Layer 6 of a small transformer language model trained on English Wikipedia (13 layers, counted from 0, width 128).
A neuron's activation on a vector x is SiLU(gate . x) times (in . x), where the dot is the dot product.

Input weights of the MLP neurons that the questions are about. A number n stands for (n - 500) times 0.00048.
n60 gate: 561 590 459 595 586 508 445 538 682 653 492 655 500 504 423 458 448 273 350 462 609 539 598 226 273 652 355 640 610 496 626 367 469 769 636 531 613 442 364 413 710 413 791 508 347 330 328 535 534 293 426 344 366 545 549 269 508 376 485 531 504 641 703 247 626 687 464 358 656 542 471 519 580 628 485 424 500 469 375 504 229 25 616 334 492 585 557 519 406 576 427 519 484 317 485 488 489 271 450 560 432 473 644 402 416 811 587 646 488 552 588 582 662 590 481 231 443 670 413 535 477 432 629 547 451 595 539 429
n88 gate: 497 387 301 441 381 475 472 424 654 642 605 524 636 392 413 645 514 678 447 418 563 451 546 447 541 409 341 267 589 710 414 341 574 599 568 602 537 388 602 507 528 612 664 569 691 531 545 680 493 687 549 528 316 150 665 589 504 626 360 738 372 652 614 514 510 387 529 524 510 611 230 269 445 562 461 531 596 545 693 558 598 427 532 570 560 440 452 686 687 466 430 493 429 410 377 440 613 424 323 537 527 427 514 528 310 713 436 514 394 527 348 602 527 316 611 421 576 483 541 593 372 640 521 486 534 438 447 223
n105 gate: 477 679 610 513 510 601 391 210 564 466 356 461 453 580 490 424 519 447 535 654 460 527 643 398 405 567 421 578 476 517 464 500 473 493 719 617 451 708 557 392 527 249 543 427 497 557 520 564 536 720 577 510 497 510 565 415 262 497 641 530 676 622 463 332 384 578 493 561 549 579 420 663 480 580 419 339 546 798 533 138 600 480 406 587 530 644 454 267 456 576 603 685 571 376 741 517 543 586 394 757 704 364 484 558 464 470 517 500 345 487 513 362 588 389 513 503 401 523 470 555 460 687 546 358 431 424 503 481
n175 gate: 691 594 549 442 670 512 457 620 702 362 581 447 689 199 585 154 263 477 290 450 422 516 409 488 523 395 569 676 520 531 569 312 582 618 451 543 500 492 469 485 442 606 473 662 631 457 304 312 474 367 597 519 515 409 417 599 717 314 436 669 477 485 488 516 673 598 377 695 489 592 304 508 244 592 500 370 443 628 645 787 484 612 348 539 371 585 750 560 524 481 461 584 331 636 613 632 500 408 646 538 523 508 569 575 535 500 437 631 363 298 779 582 564 307 515 565 680 446 572 354 319 401 325 363 747 684 500 245
n177 gate: 705 593 694 591 603 550 360 451 560 303 644 417 346 566 560 545 445 539 574 400 447 570 392 443 672 461 601 340 403 440 510 375 675 455 479 451 503 511 571 493 552 565 466 402 465 324 423 279 462 511 518 698 605 514 534 324 586 398 638 503 605 612 476 550 434 404 338 544 327 643 429 497 604 705 585 732 638 704 524 386 733 416 312 486 311 695 427 565 675 438 437 660 514 645 560 769 424 497 483 497 355 636 479 322 580 407 676 556 514 558 364 724 404 493 322 607 583 447 614 460 427 593 662 301 493 580 772 643
n286 gate: 519 563 661 462 760 601 575 658 380 535 349 504 523 365 342 496 496 419 540 462 613 543 662 641 360 481 546 543 622 422 412 630 688 432 492 228 583 651 337 530 412 409 477 366 538 469 550 535 726 473 349 435 600 545 343 693 512 682 300 653 354 312 427 850 427 316 599 627 511 699 585 564 469 544 558 515 651 434 664 511 492 347 329 241 457 337 661 436 692 523 311 424 594 524 236 601 481 595 512 241 663 512 405 586 565 633 476 796 250 410 114 434 481 489 573 432 622 419 629 567 588 674 523 606 489 557 457 489
n304 gate: 436 597 659 561 663 441 423 551 483 552 277 712 261 364 650 561 736 411 520 527 335 305 367 444 292 500 629 396 517 462 510 419 670 356 540 376 543 534 637 517 402 500 369 357 432 476 527 399 563 455 455 487 476 533 536 483 298 339 647 473 476 470 510 510 201 434 314 490 493 537 709 647 328 486 404 554 544 455 679 500 449 408 510 555 507 516 707 447 663 561 568 385 583 521 414 342 661 618 595 833 540 534 402 469 412 463 807 473 369 437 375 642 357 517 558 426 318 431 436 671 497 446 513 503 540 439 387 440
n320 gate: 409 287 611 346 504 507 515 703 585 305 763 228 404 415 459 647 582 382 609 562 582 607 391 414 406 273 595 354 564 374 781 504 597 544 645 485 540 441 574 427 456 424 500 559 798 322 540 717 695 347 326 267 327 536 368 569 150 519 352 595 522 441 504 425 426 530 621 582 587 610 620 439 624 615 556 391 670 215 380 423 452 463 526 526 328 369 335 554 526 547 695 602 485 599 533 686 246 522 533 489 373 353 504 451 566 562 349 548 537 311 416 452 482 442 592 511 442 433 602 579 540 493 533 519 359 420 299 486
n375 gate: 545 573 481 607 497 414 550 552 474 407 628 477 503 500 497 562 538 631 556 432 256 513 537 437 583 523 516 686 327 326 526 438 523 674 401 470 494 543 385 490 760 417 503 467 464 530 474 540 532 480 461 597 386 497 430 397 620 661 394 432 513 594 637 454 503 689 694 585 445 490 685 474 558 340 566 593 673 710 245 590 474 552 451 464 434 290 295 478 517 616 487 322 583 507 444 533 371 370 529 701 274 448 571 832 497 368 456 516 619 380 542 563 551 532 633 465 532 365 574 353 542 526 539 553 301 497 329 779
n60 in: 315 441 515 512 519 665 504 504 594 691 708 584 418 551 414 434 542 461 537 604 508 602 791 540 469 681 186 690 635 421 407 438 559 492 366 492 508 473 594 508 380 595 481 551 340 300 438 559 660 195 264 473 558 584 413 308 842 445 504 527 558 543 726 330 570 464 448 542 385 593 399 530 600 553 579 785 787 496 627 431 218 345 394 265 365 365 349 568 330 666 539 686 243 685 543 476 400 427 426 424 315 251 477 329 454 627 460 527 350 557 461 630 614 615 492 419 685 578 485 692 290 523 419 512 512 651 622 409
n88 in: 484 679 523 415 550 421 244 453 394 324 504 562 367 441 214 329 344 563 358 512 622 469 332 611 588 508 442 695 348 666 578 562 548 654 369 413 527 528 614 353 796 523 496 691 555 539 559 516 443 425 382 446 648 619 508 627 500 398 588 508 714 368 399 397 500 544 456 481 612 317 425 595 504 671 532 384 465 649 821 705 429 609 603 740 643 605 426 409 238 407 312 372 353 597 595 465 454 496 430 454 550 621 527 536 547 249 556 695 472 489 426 674 404 485 247 431 547 264 496 340 519 180 666 361 866 663 689 439
n105 in: 560 244 807 525 423 371 394 539 185 290 443 402 532 621 457 369 462 504 615 286 471 568 442 590 441 507 645 327 438 457 359 147 518 497 594 525 479 357 679 591 542 524 542 589 280 400 408 464 389 724 368 609 461 399 541 672 587 543 291 539 528 687 482 457 791 410 547 338 532 458 613 437 648 637 425 525 556 378 486 588 500 574 461 500 410 742 408 438 507 500 575 380 424 467 335 392 489 535 327 531 384 450 567 710 560 342 420 415 669 548 479 586 382 483 383 668 408 579 511 361 390 367 637 597 633 373 582 538
n175 in: 435 483 662 601 783 545 429 410 586 259 250 384 418 272 345 260 421 320 333 496 508 471 383 351 380 607 443 479 363 430 686 59 620 343 492 537 400 664 377 452 675 416 636 431 484 381 516 413 652 467 755 439 476 424 575 396 854 352 456 520 634 447 480 529 606 831 416 642 564 565 410 647 334 585 685 343 620 598 524 286 484 488 434 644 380 633 577 389 566 569 500 403 227 462 710 607 540 500 390 524 416 386 532 409 532 242 404 541 603 429 573 917 564 488 699 721 650 443 552 504 301 400 420 426 528 609 471 448
n177 in: 683 540 570 450 567 533 437 601 391 419 671 518 370 435 489 586 461 489 486 489 336 703 596 390 333 730 579 559 463 500 500 453 702 689 472 496 461 467 343 496 626 419 759 352 550 369 298 471 567 507 493 546 496 475 553 354 338 471 401 414 558 680 294 537 601 647 459 325 322 673 510 426 507 560 580 664 393 624 428 647 442 392 372 515 493 746 547 784 724 303 298 586 628 436 555 639 375 453 493 486 500 612 629 434 435 621 841 413 625 482 471 716 518 369 367 468 597 453 596 448 554 546 639 280 461 629 722 739
n286 in: 604 393 456 522 537 466 596 665 576 584 225 489 541 406 399 635 650 432 475 519 375 722 554 485 577 466 377 584 592 613 507 537 618 500 592 387 533 678 379 293 676 504 511 324 455 594 545 687 570 485 186 374 481 540 613 544 623 847 378 560 433 556 320 591 309 314 508 562 693 631 543 804 571 414 492 563 530 674 649 429 383 451 500 421 401 532 493 362 671 400 421 310 492 504 247 345 581 682 332 661 419 448 556 603 604 530 423 627 340 460 295 211 467 504 773 452 541 326 771 412 478 459 703 584 530 433 598 460
n304 in: 436 394 644 530 424 551 420 635 626 548 507 467 514 321 632 554 645 598 471 670 684 527 663 397 311 438 477 503 403 575 570 507 462 650 400 435 669 435 442 430 426 477 457 466 574 432 429 390 629 421 497 403 291 662 671 596 483 704 460 490 218 557 658 486 399 387 510 746 283 547 516 371 721 648 480 590 623 582 681 487 595 584 534 537 558 416 655 559 630 520 497 594 466 273 650 292 537 637 389 503 453 439 533 356 419 587 341 476 479 480 477 548 318 543 796 590 520 503 617 587 322 350 640 366 537 564 670 513
n320 in: 730 508 442 526 496 515 251 373 470 393 515 680 351 679 586 489 191 706 568 400 557 466 538 485 412 666 622 633 504 545 470 355 549 452 529 500 409 240 711 507 485 723 515 504 310 504 683 424 511 712 398 419 328 555 663 695 672 459 496 496 597 738 496 576 705 390 550 518 404 403 507 398 308 477 541 644 529 526 493 618 538 813 342 526 792 504 552 395 231 600 422 544 652 600 684 345 441 333 731 376 330 496 496 375 563 412 554 481 489 656 567 568 474 438 355 327 704 579 448 443 373 607 629 621 537 678 572 507
n375 in: 643 504 573 541 656 450 632 644 870 403 759 410 568 489 504 643 581 333 529 384 313 572 457 488 556 335 365 469 415 492 556 617 585 686 288 462 381 397 553 616 647 730 552 409 530 641 239 619 756 304 553 290 485 630 331 560 763 679 452 417 481 703 628 577 466 546 531 416 369 338 714 552 391 508 473 620 515 458 448 391 736 587 469 523 677 267 628 673 554 466 443 421 392 578 397 366 463 459 696 356 414 557 597 635 282 522 628 383 565 529 586 558 648 530 545 422 560 466 493 582 609 560 414 654 369 579 279 743

Each question shows a token from some text and the vector x that enters the MLP there. A number n stands for (n - 500) times 0.0094.

" g": 327 573 604 464 502 446 386 538 485 507 426 420 499 524 544 516 510 692 334 423 568 494 338 346 540 474 389 579 389 504 625 485 397 373 476 477 549 612 733 546 389 400 407 592 635 528 386 407 640 469 477 528 466 705 466 486 595 626 482 367 578 687 393 453 497 421 608 534 400 677 673 520 344 469 551 587 606 496 442 394 385 620 539 447 573 317 325 409 359 556 538 532 474 404 460 574 621 543 571 396 308 379 324 463 521 444 441 614 402 700 568 550 536 405 379 542 443 429 502 618 424 367 670 563 495 483 640 609
Which neuron lights up most? n320

" to": 467 595 557 498 636 681 459 263 670 583 296 452 475 371 317 512 433 544 466 616 534 269 351 462 493 481 377 562 363 442 439 384 463 499 361 388 373 481 647 372 614 419 550 414 510 533 566 562 597 657 599 523 260 512 458 559 675 491 487 489 704 526 365 504 595 467 580 585 493 475 350 421 476 504 650 407 605 582 518 585 489 644 443 453 549 420 400 546 321 616 464 557 403 541 557 587 437 555 499 531 484 456 495 481 515 539 394 608 503 466 729 405 296 510 399 536 465 398 410 551 589 293 571 493 428 480 489 390
The most active neuron and its activation: n175, at about 1.4

" are": 403 576 584 457 697 587 471 508 456 556 385 443 411 582 398 672 585 604 440 410 534 423 342 446 503 467 466 671 555 492 520 426 681 579 547 455 495 431 782 481 397 413 405 507 578 561 546 412 521 514 559 420 376 649 762 503 690 567 676 572 622 650 451 615 468 387 333 605 582 375 596 697 584 589 423 558 287 347 640 624 425 622 508 561 583 565 456 450 343 478 567 458 395 609 521 505 406 570 404 664 433 475 525 358 413 457 559 558 456 493 612 560 379 417 510 558 377 504 475 392 630 528 411 574 565 482 500 571
Which neuron lights up most? n304

"ch": 408 425 440 463 506 405 634 416 340 572 426 512 428 274 550 508 579 461 465 500 481 379 363 536 525 530 618 609 531 476 297 422 558 459 455 463 442 470 478 264 403 610 391 432 605 627 531 655 665 537 501 367 692 582 576 349 490 343 559 514 522 394 491 514 585 514 592 413 461 458 562 514 696 521 367 390 272 554 563 488 482 473 488 560 380 481 578 612 480 581 437 642 466 642 722 626 484 528 913 422 535 481 418 443 361 479 528 473 617 450 530 604 304 340 445 478 615 531 467 432 674 459 396 541 552 499 495 453
Which neuron lights up most? n105

"un": 538 656 478 521 425 477 600 780 501 503 541 634 529 483 519 433 431 627 455 570 429 537 436 431 397 515 583 484 564 656 563 272 502 604 423 553 494 401 402 457 603 537 523 348 435 345 554 450 352 500 680 378 432 697 446 527 553 386 571 379 586 564 465 496 294 576 309 357 516 390 693 406 454 649 548 702 539 342 570 592 413 452 517 472 641 415 437 547 503 458 613 683 471 387 500 441 503 592 536 562 449 507 603 348 517 454 489 507 458 636 512 410 500 715 692 339 425 475 368 525 399 442 544 546 514 446 530 516
Which neuron lights up most? n304

"e": 569 577 538 490 326 446 583 587 448 585 485 485 484 525 521 363 346 528 780 560 532 551 390 531 599 331 323 470 461 509 501 363 601 626 591 608 593 473 534 601 495 457 388 479 406 534 383 559 595 464 553 566 418 599 549 578 551 563 566 388 573 347 393 443 637 430 545 431 350 411 353 633 499 578 557 561 621 574 507 620 549 558 292 422 543 520 603 506 613 369 477 619 309 678 606 668 339 420 587 498 428 478 565 618 473 497 612 414 694 519 425 363 523 534 280 537 328 468 426 410 571 583 629 715 426 530 577 559
The most active neuron and its activation: n177, at about 0.67

" for": 350 669 641 432 589 549 391 302 612 545 508 525 524 419 486 582 540 494 374 658 582 433 441 583 698 428 596 560 407 482 623 499 412 553 374 426 476 480 604 372 555 572 394 549 553 566 551 499 494 639 440 445 425 610 603 540 664 497 515 604 661 429 474 436 771 389 611 567 527 550 414 505 388 493 576 491 564 627 596 579 524 585 332 476 575 437 334 442 427 410 466 701 390 393 472 533 410 456 519 569 609 532 479 362 390 510 549 612 429 515 658 387 324 462 407 421 370 352 479 686 681 405 543 544 560 533 525 459
Which neuron lights up most? n88

" w": 564 631 469 450 542 488 484 531 662 529 285 349 624 695 496 382 581 449 430 449 567 432 508 403 522 458 454 532 337 478 448 494 532 520 393 687 471 509 452 358 364 653 448 494 610 553 553 494 659 440 457 559 434 567 619 579 561 349 496 624 410 530 400 448 443 363 389 430 455 506 652 522 489 496 585 630 481 595 403 469 369 611 516 463 632 211 319 747 382 474 476 551 439 524 505 462 561 473 698 395 467 614 421 584 297 352 471 582 372 697 662 532 599 526 390 412 437 556 485 677 413 546 458 440 477 486 530 502
The most active neuron and its activation: n105, at about 0.15

"ec": 640 591 332 519 343 443 496 626 595 526 487 409 567 429 603 629 510 349 611 486 289 463 333 415 585 644 603 657 691 667 311 544 538 517 543 416 492 382 580 545 400 397 423 521 586 439 503 660 484 594 489 605 475 622 549 409 470 577 391 479 504 494 550 621 539 583 500 503 433 507 475 370 521 453 616 346 443 610 471 544 439 422 342 409 459 371 395 365 528 385 600 539 513 512 595 479 671 417 583 335 430 524 334 345 553 504 246 644 316 569 437 537 414 409 597 478 472 498 505 351 449 520 573 434 337 380 571 438
The most active neuron and its activation: n286, at about 0.17

"ation": 469 531 549 401 603 386 453 539 558 542 386 698 359 666 407 449 544 480 587 534 470 500 438 352 544 780 479 567 502 455 534 327 451 418 422 516 638 484 353 292 467 480 427 473 289 517 239 507 531 514 567 568 384 595 437 379 579 638 447 378 514 464 518 502 587 497 523 456 450 355 377 434 458 524 593 455 563 369 284 483 389 469 415 540 573 568 397 508 656 528 568 412 396 504 678 465 531 409 598 576 382 450 517 396 605 637 476 618 606 637 378 669 488 650 603 471 337 380 457 500 444 656 438 573 355 378 561 488
Which neuron lights up most? n60

" B": 464 673 549 525 626 633 473 599 392 515 509 696 561 444 400 564 521 634 483 473 590 666 460 352 473 336 388 466 466 566 526 372 527 470 396 469 578 538 706 588 497 472 574 607 551 626 516 400 713 562 582 571 551 663 445 484 538 514 630 449 584 664 560 559 328 705 510 394 368 600 543 411 433 540 697 582 744 564 579 533 395 527 448 387 570 336 435 440 274 530 479 565 436 487 559 430 540 499 272 435 501 473 429 572 349 552 318 673 448 577 489 437 558 353 431 383 492 497 541 453 479 434 587 424 367 468 465 492
Which two neurons fire most, strongest first? n60, n88

" c": 543 589 562 595 471 468 426 587 537 492 550 538 463 505 476 407 544 538 415 452 428 415 338 333 610 403 474 519 400 569 506 345 249 414 588 535 745 525 574 575 443 586 440 482 514 445 636 442 791 491 546 596 373 612 520 553 386 493 451 495 479 768 451 525 511 446 436 403 585 560 683 621 544 587 580 760 551 616 503 440 404 522 498 475 506 219 466 477 486 508 460 444 460 460 429 512 633 464 427 580 568 560 492 528 379 448 330 635 375 651 693 555 473 477 387 335 526 600 495 632 470 504 638 619 576 476 408 568
The most active neuron and its activation: n304, at about 0.32

"l": 513 553 592 435 363 570 700 675 456 479 423 611 624 393 701 518 446 365 400 533 344 408 496 503 508 436 311 459 534 544 511 423 253 627 342 654 474 595 692 573 531 539 409 593 681 471 567 557 801 413 565 475 542 547 556 662 494 495 541 499 538 613 408 686 358 525 494 486 513 623 628 475 436 381 555 411 507 595 464 465 597 536 520 449 607 455 489 631 474 423 502 681 449 551 392 507 664 286 604 263 576 569 620 466 497 437 334 545 396 655 471 576 382 463 428 387 391 542 559 434 364 491 471 524 501 471 456 552
Which neuron lights up most? n105

"w": 500 636 553 432 552 402 547 674 645 660 689 633 462 498 467 407 500 512 577 466 394 563 486 545 474 563 417 508 476 416 615 398 429 493 454 708 566 387 569 577 321 561 319 597 476 505 468 493 540 407 610 529 537 433 456 376 482 416 582 319 436 552 362 362 463 434 336 321 422 406 717 550 407 801 523 748 515 475 403 318 566 672 544 532 596 589 558 354 464 579 560 570 576 429 506 622 471 612 404 428 418 287 529 565 458 343 551 557 418 602 538 461 510 654 483 336 536 462 545 448 408 549 508 520 431 355 498 516
Which two neurons fire most, strongest first? n286, n88

" h": 505 564 521 422 501 609 453 493 401 535 428 501 566 527 563 556 515 461 410 441 361 492 426 360 445 340 393 466 339 540 514 300 451 314 245 596 440 584 619 480 578 550 553 548 587 465 487 410 572 465 626 532 444 636 598 559 567 382 618 376 564 695 437 459 407 426 503 597 439 756 530 447 526 604 597 505 486 390 427 532 443 660 405 354 531 308 380 395 393 577 493 593 445 599 576 575 529 581 626 458 503 419 386 400 462 500 289 466 510 619 686 458 558 475 520 499 462 662 471 453 349 533 504 666 306 395 519 547
Which neuron lights up most? n286

" v": 598 628 603 531 482 544 587 581 473 496 406 692 404 450 486 414 664 320 399 470 491 414 485 564 436 307 387 370 360 376 573 421 396 488 397 354 538 461 564 474 362 442 416 397 512 703 582 420 617 646 556 632 407 621 483 621 561 427 604 489 518 763 470 521 451 450 431 515 511 528 431 460 435 582 511 684 593 460 615 535 456 651 444 552 541 280 439 410 359 550 550 506 399 692 567 392 616 539 606 471 508 445 421 427 284 443 410 642 382 555 556 515 525 450 475 500 399 475 476 446 396 284 710 647 459 384 479 435
Which neuron lights up most? n304

" A": 516 646 570 531 584 638 340 580 554 536 535 518 436 479 510 521 415 521 627 501 491 681 475 410 421 281 509 509 380 713 574 291 488 512 518 494 545 582 546 606 493 476 542 593 442 594 634 498 673 430 490 551 454 531 322 559 613 436 650 472 621 542 599 523 471 618 472 449 273 412 544 457 468 411 737 564 754 532 506 600 417 567 379 412 492 312 286 287 449 553 450 463 389 409 538 472 632 600 349 612 494 358 402 447 520 471 295 608 510 503 549 373 645 386 365 465 494 491 526 491 474 490 596 517 396 448 515 404
The most active neuron and its activation: n320, at about 0.24

"n": 501 652 532 565 547 729 511 542 441 561 560 531 217 509 535 396 556 463 551 387 501 519 550 504 417 386 284 406 657 583 384 326 586 446 415 541 446 494 616 441 491 601 495 605 468 558 524 570 690 450 536 534 412 397 385 488 500 403 278 400 548 484 592 495 418 628 475 576 538 393 559 429 512 581 451 619 812 469 419 523 711 539 511 366 460 392 404 410 510 414 622 463 518 498 489 635 567 482 372 520 328 339 491 570 496 467 803 541 390 508 488 391 512 333 679 376 654 472 485 439 476 601 497 540 441 365 495 443
Which neuron lights up most? n375